Layer 3 of a small transformer language model trained on English Wikipedia (9 layers, counted from 0, width 128). Numbers have three digits each and are written without spaces.
A neuron's activation on a vector x is SiLU(gate . x) times (in . x), where the dot is the dot product.

Input weights of the MLP neurons that the questions are about. A number n stands for (n - 500) times 0.0012.
n12 gate: 284475379577539618433497525660623271455389461662436615511575497454444572374739665454484384563457763456310504500417714442508672497569520595615302528238353472806377398300475542641436431573911355377504572411272436811353642578369504551391466396629819528536584583596475567544391687730476496589411480636332467432612186653311425497560431375625481238598533492514524497647569629489448547555504
n18 gate: 519573439440693489572272356564631543552403606504588454527460459539678494557463535539451388186348508507307675491648556529622514476727570469400451351601519549376578448358358379601576442726495420497730513375352436573560415732569382619313457500621532604551562493479320465415557333434159732506662459519371411694483434610148612465487593671421431595574497705453425420655700519493500406208407
n34 gate: 359299510633745542375551431586265511391395544541400570255509423307468635251360528202333417487338283421643669422653388458457432497510439493587529523594551420420606622399620579453834753598601407424612317593410553544454548503508384404626493297530528418432497435604326528465535758614572544599396431487378601532598521593704519555386587595494452404619521522637523301494623551254455588374302
n63 gate: 313496438598606517336486496484473403670382489477387224270503554286544566514769567379279513267380564465316562346481493482422472347427510450421306410676460444514657429343538575588519485317321329474573596464240215529440523484509567469425322316493560559673508015379395480279327792704572469605473383670370430632504341516480325460543651512421367427377363724330630583670374438254630648562796
n64 gate: 425621352563658544473370411347579406478427510552378540324468560619716318500841643541491582456510603447281388426518512376508335522775656614369300351376530448583582462324493545592503408489312371599596566487549489584408482739564621596557597432418801589323504273417444445392400402689598511368533353452380265363440280388408270608730487763427554484333334703392497513725583533470551618518661
n114 gate: 545134084597475454733527496744519599408563472495590421463533569315643441462433445243332550353198336623614338493504663573435690381604680504567528472487635605481567777469560354260744533483659556634475469570373551461338340609510504279363629222529365547653384557425357424583638275335545720771562376359323528394654445513410218644651478491366369252659653765713508450579617528491705684381560
n128 gate: 494680523550500415590497597612423584546677568329587524451512439355425478558491407524521213876355754538456472421607674370757584497441571566401420470434581798643327473470578540483500241485779425480621573458654421511619472578483547728424515610528611593711626493725629511522587405348274603406569338550639539518685536554087381444663428340458500444562454876561533458597573655518556297587413
n167 gate: 443476467433432388363584497391573482713475225504504512559640439620275379387562725746375489205431492576488514500600587572375438414438404462412473557526471531516716420485483408249429687793301497417376336676519280359414469380525577542476405618746815573582189431612594521308455552692569486440460468576434520457383550711594233302478585440600588337562458511469600441567467516728451511576598
n235 gate: 435614513537628534555412468658657479648404589342290580473452635321562422456587476492342630665583369520535564390487552636635627473674596493408594575461415286465409688467513195610647523546594515591470579491311385511385497705730451477589718781548476545730429480548614600550437646531567527552406663529609698545530296405631565503602497604678055421470629279503603459606532704426442657523299
n12 in: 417426579482490431409534584504470603444374293618519537566356446530694539666440515496419440437427629573496570351612491681550649465613751576648651705696432468734510626229504579630426453419624474563677441500434538776391555430290426547191736558545684521391515609437361347181486458404444684454492573503527483387597474412095550635651394176446500467533544576343242609653611729545519667533489
n18 in: 253351319325447419548463389776350535355399348560442414304530423407588468549257541366551605423560650447588593482474489633413597500422326454520562542228571368485821538576413606376567454420704524424405578388356634440589305416409443536216393427468463627463533513477693324485353477473580510533558482484438455627493470552380418259409695447571664562536603662455475255439503338510661391299542
n34 in: 562471423401509457594558271459413449563477402328578764412427533415417532494513470282431847524574338529466428479432455427510490417518398623421563522339524435518382672322544399301494338462329497678513427610674608524271526606901315691619561503440336472367513620398635626608533237418511606503303592543650526348478537439517652392554429587391422395590425578500615555380408404510606732396411
n63 in: 406366688561564653283621692708522685410562399468572548588582539516484524422516496287317247237542725424518376493276414478322725591428640321593519541581446385518614710554496794538426481560784680485317486432368369655508462473202485329347520541392567467685592626488552586687692885412534223600616423639211535456432457560639221453370316439496631521432504571507522744477476382329492158580484
n64 in: 478357489427650509697607607203477686254363373581475295552209404504411532673894727422345648393471575469564604389351667563287264379715691500372513684646548276555548538491488618352585504338561496375378544355342459546435378524301431453523364508465797739583349531464487544362500450441687477504541558553517330537547678488556326444598299589588786543520416556369519863344591554422384315776736
n114 in: 641757595558415424715445583529468538267175843495353593482504424333416508411357294759578530612686540473236537413364323671591777448423211382486686456543496490666580544266288359752123455351345743526577172461678439471717468560363509359709729568641768570341812573564644682345453641568314410368691291530629500363334280495553569319575707554614517771618403221188382509480538406713500321709395
n128 in: 535456547409435367656673612681630573445433610579725509395618378589611362439885694410642394476521787538487558489347477750569954317554313307559582459651533534395552757411714593672583588492554469571500500671496396582756577304338664692358601512510261359524500454566552306279597557491513661699581627776391570600469448674460527511397482351694652375369555724575507500368394526520410434542443
n167 in: 346586634511421643417284545610527535449490584564479541590539346421388470485775320481317445610524658319577617569565500395615465416559589454349410506469491437201299497435365417513693332357413476548526369429569442507421391611472436671693611364456425459869434579540344490552669557519489513372469588604531642455467408597432450253515518670564622307395400518542731481523632447448235257510403
n235 in: 544582693386359677540545493543355562500546581550622441594401568598443435610561308480615382585575377410428287566634321393361518573454590690405653436628432546335509660629507667514544414318420387570442513458604432252217621299496390510452370515445571570350587507650706592599500543631618414375556418602518382389579646413487510369736255393497782344349448557503467247439464385756359353545576

Each question shows a token from some text and the vector x that enters the MLP there. A number n stands for (n - 500) times 0.02.

"e": 442524693412519477476437517472578502466403529538593431486392492484510473534449452448526554430512527456510534575515408562502513534495469537588546472630443504544501529473457505453490409459393500421400540494504536444549475546437496485503483465549505542491483621449525424524509561423432577509473447502520492572482515476476464563306608523513546539512419386510438555462489469503546543472548
Which neuron lights up most? n18

"ac": 574445539553434406600529560446611605508404453462487488618556481559506450582428438590424534507576468512554491631468484511603589579516422497434431457555393494438496441465441474556499454441531488388483514530498448421464483521554619494489349519477510383445535466547583572551479376511564503487585558490506468417477577554469547534497467404542450544452580458415443589408510452589552488515452
Which neuron fires most, and how strongly? n18, at about 0.42

" and": 497552476424470452492562511493566333475466594521477429514417471522436499582446494503589494442542527453481468703550549532515425460455492471456625542493494428486469529519494449526614544525488569518583459610517450498520469384463542487519446476500377516484476369500592579566425510506354560427409525647513525430469537531496556567449539478566549504307542375485475430471437471570513457432479
Which neuron fires most, and how strongly? n63, at about 0.88

"r": 472543549619589436590532526425562505433457492468483426379441458426532527416491515547460602523570423433433613674600378473489443595491418511519508480518582428414534536403710486415542468430470586466543440582506408475454570530636430484504491500520522557493507506511416511518449474451426605426378413439547496551443454536532524524473480523530421532495542588494493484374449322537523522507547
Which neuron fires most, and how strongly? n34, at about 23

" R": 567554423576501529495445398342461400576498443412536556524491482593492536538433544525542593526539538435632408663388450417451441580498509403466611528547485570609480451467522528482514504472545485454452476472548472555394492531436340528525578553456552563499500605477503434422474430520507542427495489564585517499541499518533508541221465421517488505560647429443480563403604287569475506473481
Which neuron fires most, and how strongly? n128, at about 0.6

"t": 611497529498395450490469554459573529443425535549578474566585561468522518595490498527563546601520581484473546618511487549532515422352514420511428479561488530503434426445470508553515569486483489504475634552540492417434503355558539492483438594472455446516478452452499471524459469452357705496466510446471534585495484492532499600470562572451469594534508447496481518423479350533512599573464
Which neuron fires most, and how strongly? n63, at about 1.3

"ong": 605507546473392588443585434607703540428503545428404507545550546547570478485566511444543418512538475444427460685556426573426493491493496490462528528398434565448498399386520640470469430502583515561506537507562490460493486484494542516507472617434421411429482555525494440471570558526498555578493494464454408545591520511494452509427463415479585518446623390540493496450471474453520436558494
Which neuron lights up most? n64

"ir": 607524556536375560508579519484569557489494383564530506514442528545485502526359495513536536457570438559614576757522457459514567635480466512406545490446410525584578481403516541494359585371495544493488602584522553506501489514464491528498494564492436403549532474590423448621506477516509457561566497384521512477439579528532482564464451528433524466521495463513543564437497444483510471560422
Which neuron lights up most? n167

" h": 477542564578533534468469525514520506453430388472404391584459516462543514447499561437554550482548529507508534568563425489419457561554515432490599559448414406419477427599490529494571533496430468455426516602486495462430438548508544411495390416437454494501464495529618446547414483529433437328526500588496539597426491524466512561476565502586495458509468574552514533452430253568447525526522
The two highest activations, in order: n167, n63

"ld": 537396506426436441507493406517558461445529543521431528519556631512495478489582434501628547520623501556414480571498457401580474579520470446512568453461469542456586422542556512420502462512490479551485532528602443554432497483458508437533508400450465504544449509496548471430510574538429476491487562494437583405463496496533528536567470619429541489397482461452610458480548357598559419484529
Which neuron lights up most? n12

"z": 568473589478465611518476469482543488581544464508421478539502483510500477515524571530630472465575442465480530543568391494491481479497529503630416551514473513557505444456577586572387495480419537444467624471403503502466492522474588557449510514536314535413398499496411466442521415624446566444497520363542579421431555544535522527442441506577422588448490517543556464485452420420504579586429
Which neuron fires most, and how strongly? n18, at about 0.7

"a": 504416591462506438575500561464560540461532577477541602553528466550531473587542418535486462440511503344555485616562478580503581608487558490498605530498405450434611641539503553485465477447466557465489528527456376399468458585427572530516494477539492497571445576373508409503443550488495521414479460505511511471488459589428412450457508489436641568598486558469554488478452252426554514451591
The two highest activations, in order: n167, n18

" p": 441597365559497398536553608468516512474467426428418581458462393427564465365588499498627537467466488403520415560473323509488488497545451572475577484489440468484285435492510434505634426469500588523421476595514515491446550517510520505458489498511449557451482565477551529433544432546409589475560543506470384510545476515530454492337466494554490492500508455444463592300472203570603563572492
Which neuron fires most, and how strongly? n12, at about 0.66

"h": 491573640626446490423485448569487531525542538475463546583494460517469426516442476481437573468570464485512591556581484508526365615481496543556406584466488447559586501521530441466557513479473447461543513510493521368466539509556480434478350581468455527481486396554511504542470552508507476456522522518506491585510509441551460503341478559504482600548446440569489479389506136524394547509472
Which neuron lights up most? n34

"ub": 539465514476450499469557547482610502530571464496535482525465488490504484541512448534548505475622512499444459543477466467442635464470508534402530432418482450454532532573467506471591381564506572509549446551498452531486574560534526543455444477501437527411542584427297563502436475497532553494372512456457387488594523540546510467302471401509438500428605442516529452462435394476535592460451
Which neuron lights up most? n64

" e": 490523449595404390495472538548537595580441431493553448523414518442480541517442503561572564506511440480456530594434497493546476647529517498578614457488356451555478606475394490481603381523474584481445515443470521509454451448455541601607532382448518472533459547505564466462359575547447497465564493557513493539503576449456353478367514635471440470490459407470453474335409314537505452424617
The two highest activations, in order: n12, n128

"p": 527450500558475461479551511364492497543514522476532637534517421411500548482542627443563574571545447478510491578469517488496501504495472511509522583568493436367467493541536496435552484494447450485482541607568434441531580491527530460503525494589481578391494520530418481490638458545396568529477529506471509460497512478603543543427449527527491553580453286489551494330489313414501655492522
Which neuron fires most, and how strongly? n34, at about 14

"m": 479475579536493456364562515431425477529511583439456503480481554402565538509424473540449611508502483396410492658433444529504446536440470545536533511505480529416521485493557548565554441484391466511414448586480503400492506469580579467548527517536485435409465485496412467436471469543545495457418538572507517492425514415574546455356588610424427502509445378551546545403494232522598556439440
Which neuron fires most, and how strongly? n34, at about 13

"are": 544562550457465417542534429505584595404531443579562501588482466525478495535524449566565546556505491531526442586583467476543513589478357505494542491485486435591468562652499485528406591443575496445397408504487593439464449599422568523444486491388527516452565454509517553504456459485458499491394434438481538403536392614567410458558519504474527396380604453501555538390449426477583584535506
Which neuron fires most, and how strongly? n64, at about 0.15

" o": 498534437486469397627556494498470604513462467488444445519538568322400544531508474539493538387573451452537325594417426572530599651510522452542636464482436576465579517497501534406473474542458550478409418480430458513544514615402528495490441427440484598560487483449499516509470479588458563419526447582389632510552497500553539417342487573497521492496412458532494644392427408529517495465537
Which three neurons fire most, strongest first? n114, n63, n12

"th": 503456585495442432430535408493570410467562484474454469580517512596602484463460500542450623490481545446448529590538431504554429517452455473480508517551446439536391505543512391453449482586485477475469546645600619484493577421418489444472432576527448407390505621562579507575469481538507514434470493525447525634499493502497532427473552575533539568466530476517549480255509503501534529467460
The two highest activations, in order: n12, n64

" of": 488566555546382560588554513551602467553496543542483479568522578567539488440484488492569526393563380448549479578469657531499558445462490534518705485510580534465570479481410569545537538504458478614488515576590410518507457440496441486451480422498449489534433501438472444571459433484473536436494492533461455439416492467465501524567522527540506612511440403579537470382465454478520569497517
Which three neurons fire most, strongest first? n114, n64, n63

" E": 480512460603415450505423456398567561497493504611543431522332534557484547518450505447585523460455566477487449711474476472510422582484435478593511497479586453641516575460410560444487521480496502542560443481386483588463469536439420483542519460451555569531556496499623497508482438508532494477555448523535447529486551477523364552349560464451460545434593484490580513355461272537501500451602
Which neuron lights up most? n64

"u": 623446739467411500515508515492531422531491564555588462425545538499565399535488391411517451465592494420407497671428446518537473568517527526579497501516473492437553557423495547520527443474623561464462557479466474448539453515543488540421470561552507540534472560669540454484453525459500454575471426501509546564454526437424474481319394468512530522548564405546455454419428492430462467519530
The two highest activations, in order: n128, n34

"it": 513449507489479517507582412549547521449422545541509420484554513550599551487411459553467530466537551463520457614524413545488580563417455524580565493533483530494482456517471608429520553508437590459480430522493442525445545459562607556502566474464463574370567556484495497532397461573577551477475633435510472515498509432606473516467594529540481530511531423465532477422415470422499482471414
Which three neurons fire most, strongest first? n34, n167, n64

"ar": 499522634530515430465561508523442518447465434552510564422496532550465409499501566591440492446614563444478521654471451481487575593404504469423543439531462381501515551478547546407529475429585511452457478503436443527463516431533425549329452527452415493528494584507582587525552471465522569488508578473447451510446585497503449466443395501437573535339512568505501452343497315481543511502540
Which neuron fires most, and how strongly? n114, at about 0.64

" l": 522602473643509436445490612538366529524503408464519523543540538295526448494520605517571524568514465437431499525400462445488478666502559400516778537470469545520503382542495412506538428495471586578444432577478506490478466545466497480549435508469461498578474487487529457563415547483415549475460503560579520527433513391531485562443538452439495497487446425483457591223499317487491394420523
Which neuron fires most, and how strongly? n128, at about 0.55

"ed": 450485633654327483562495565582558483529497456586590515434572501571429428532439542480513530566618515455463467568500382495571511461455511456478630503536470499490493488487442520441556494496529479583463433571621527519506489491463545547586491404439469556578604508438545459516459495436468473515505433511478501527437516515393540526619483573451550544451606523514547462412577257513550474490531
The two highest activations, in order: n128, n64

"iv": 447497625617469497522546551441641488452468509511485333504621566566556426485572513571538431479504527568510466647416517479538500481502445588561639499412473527412469399459501388545419453481557531408506504599577467513490487476521568574412547603530511464453565571595466554420434378450548453497500551482450631474503493469526538517421400503493576583529564488437594535413425614509553540446506
Which neuron fires most, and how strongly? n18, at about 0.64

"0": 534423482460490446459534573455454560538498516472395518514483497508426389489480362533501422473441387430458493539546438448620530503511396530559543506446556584466464493482530569561456481584523528393394542571604515586587481471532464533575375539399482560466523537440439486460551601477392520430440429517489525474476519459464520488580505527473492497483540637501611492391558363544480479496498
Which neuron lights up most? n64

"o": 580536604593476433533580453470484474481439430476494572585411583466513486525429458440506618470529442448422544532497462634498523583478504543457489545526464476441591609443497415493459425449440575525492554489531449411382472522517584492485491539632470424507529586537539520531460448496494525503416413538541577434522488465553465593397451551452474482557517453488517466501577346570533499525532
Which neuron lights up most? n235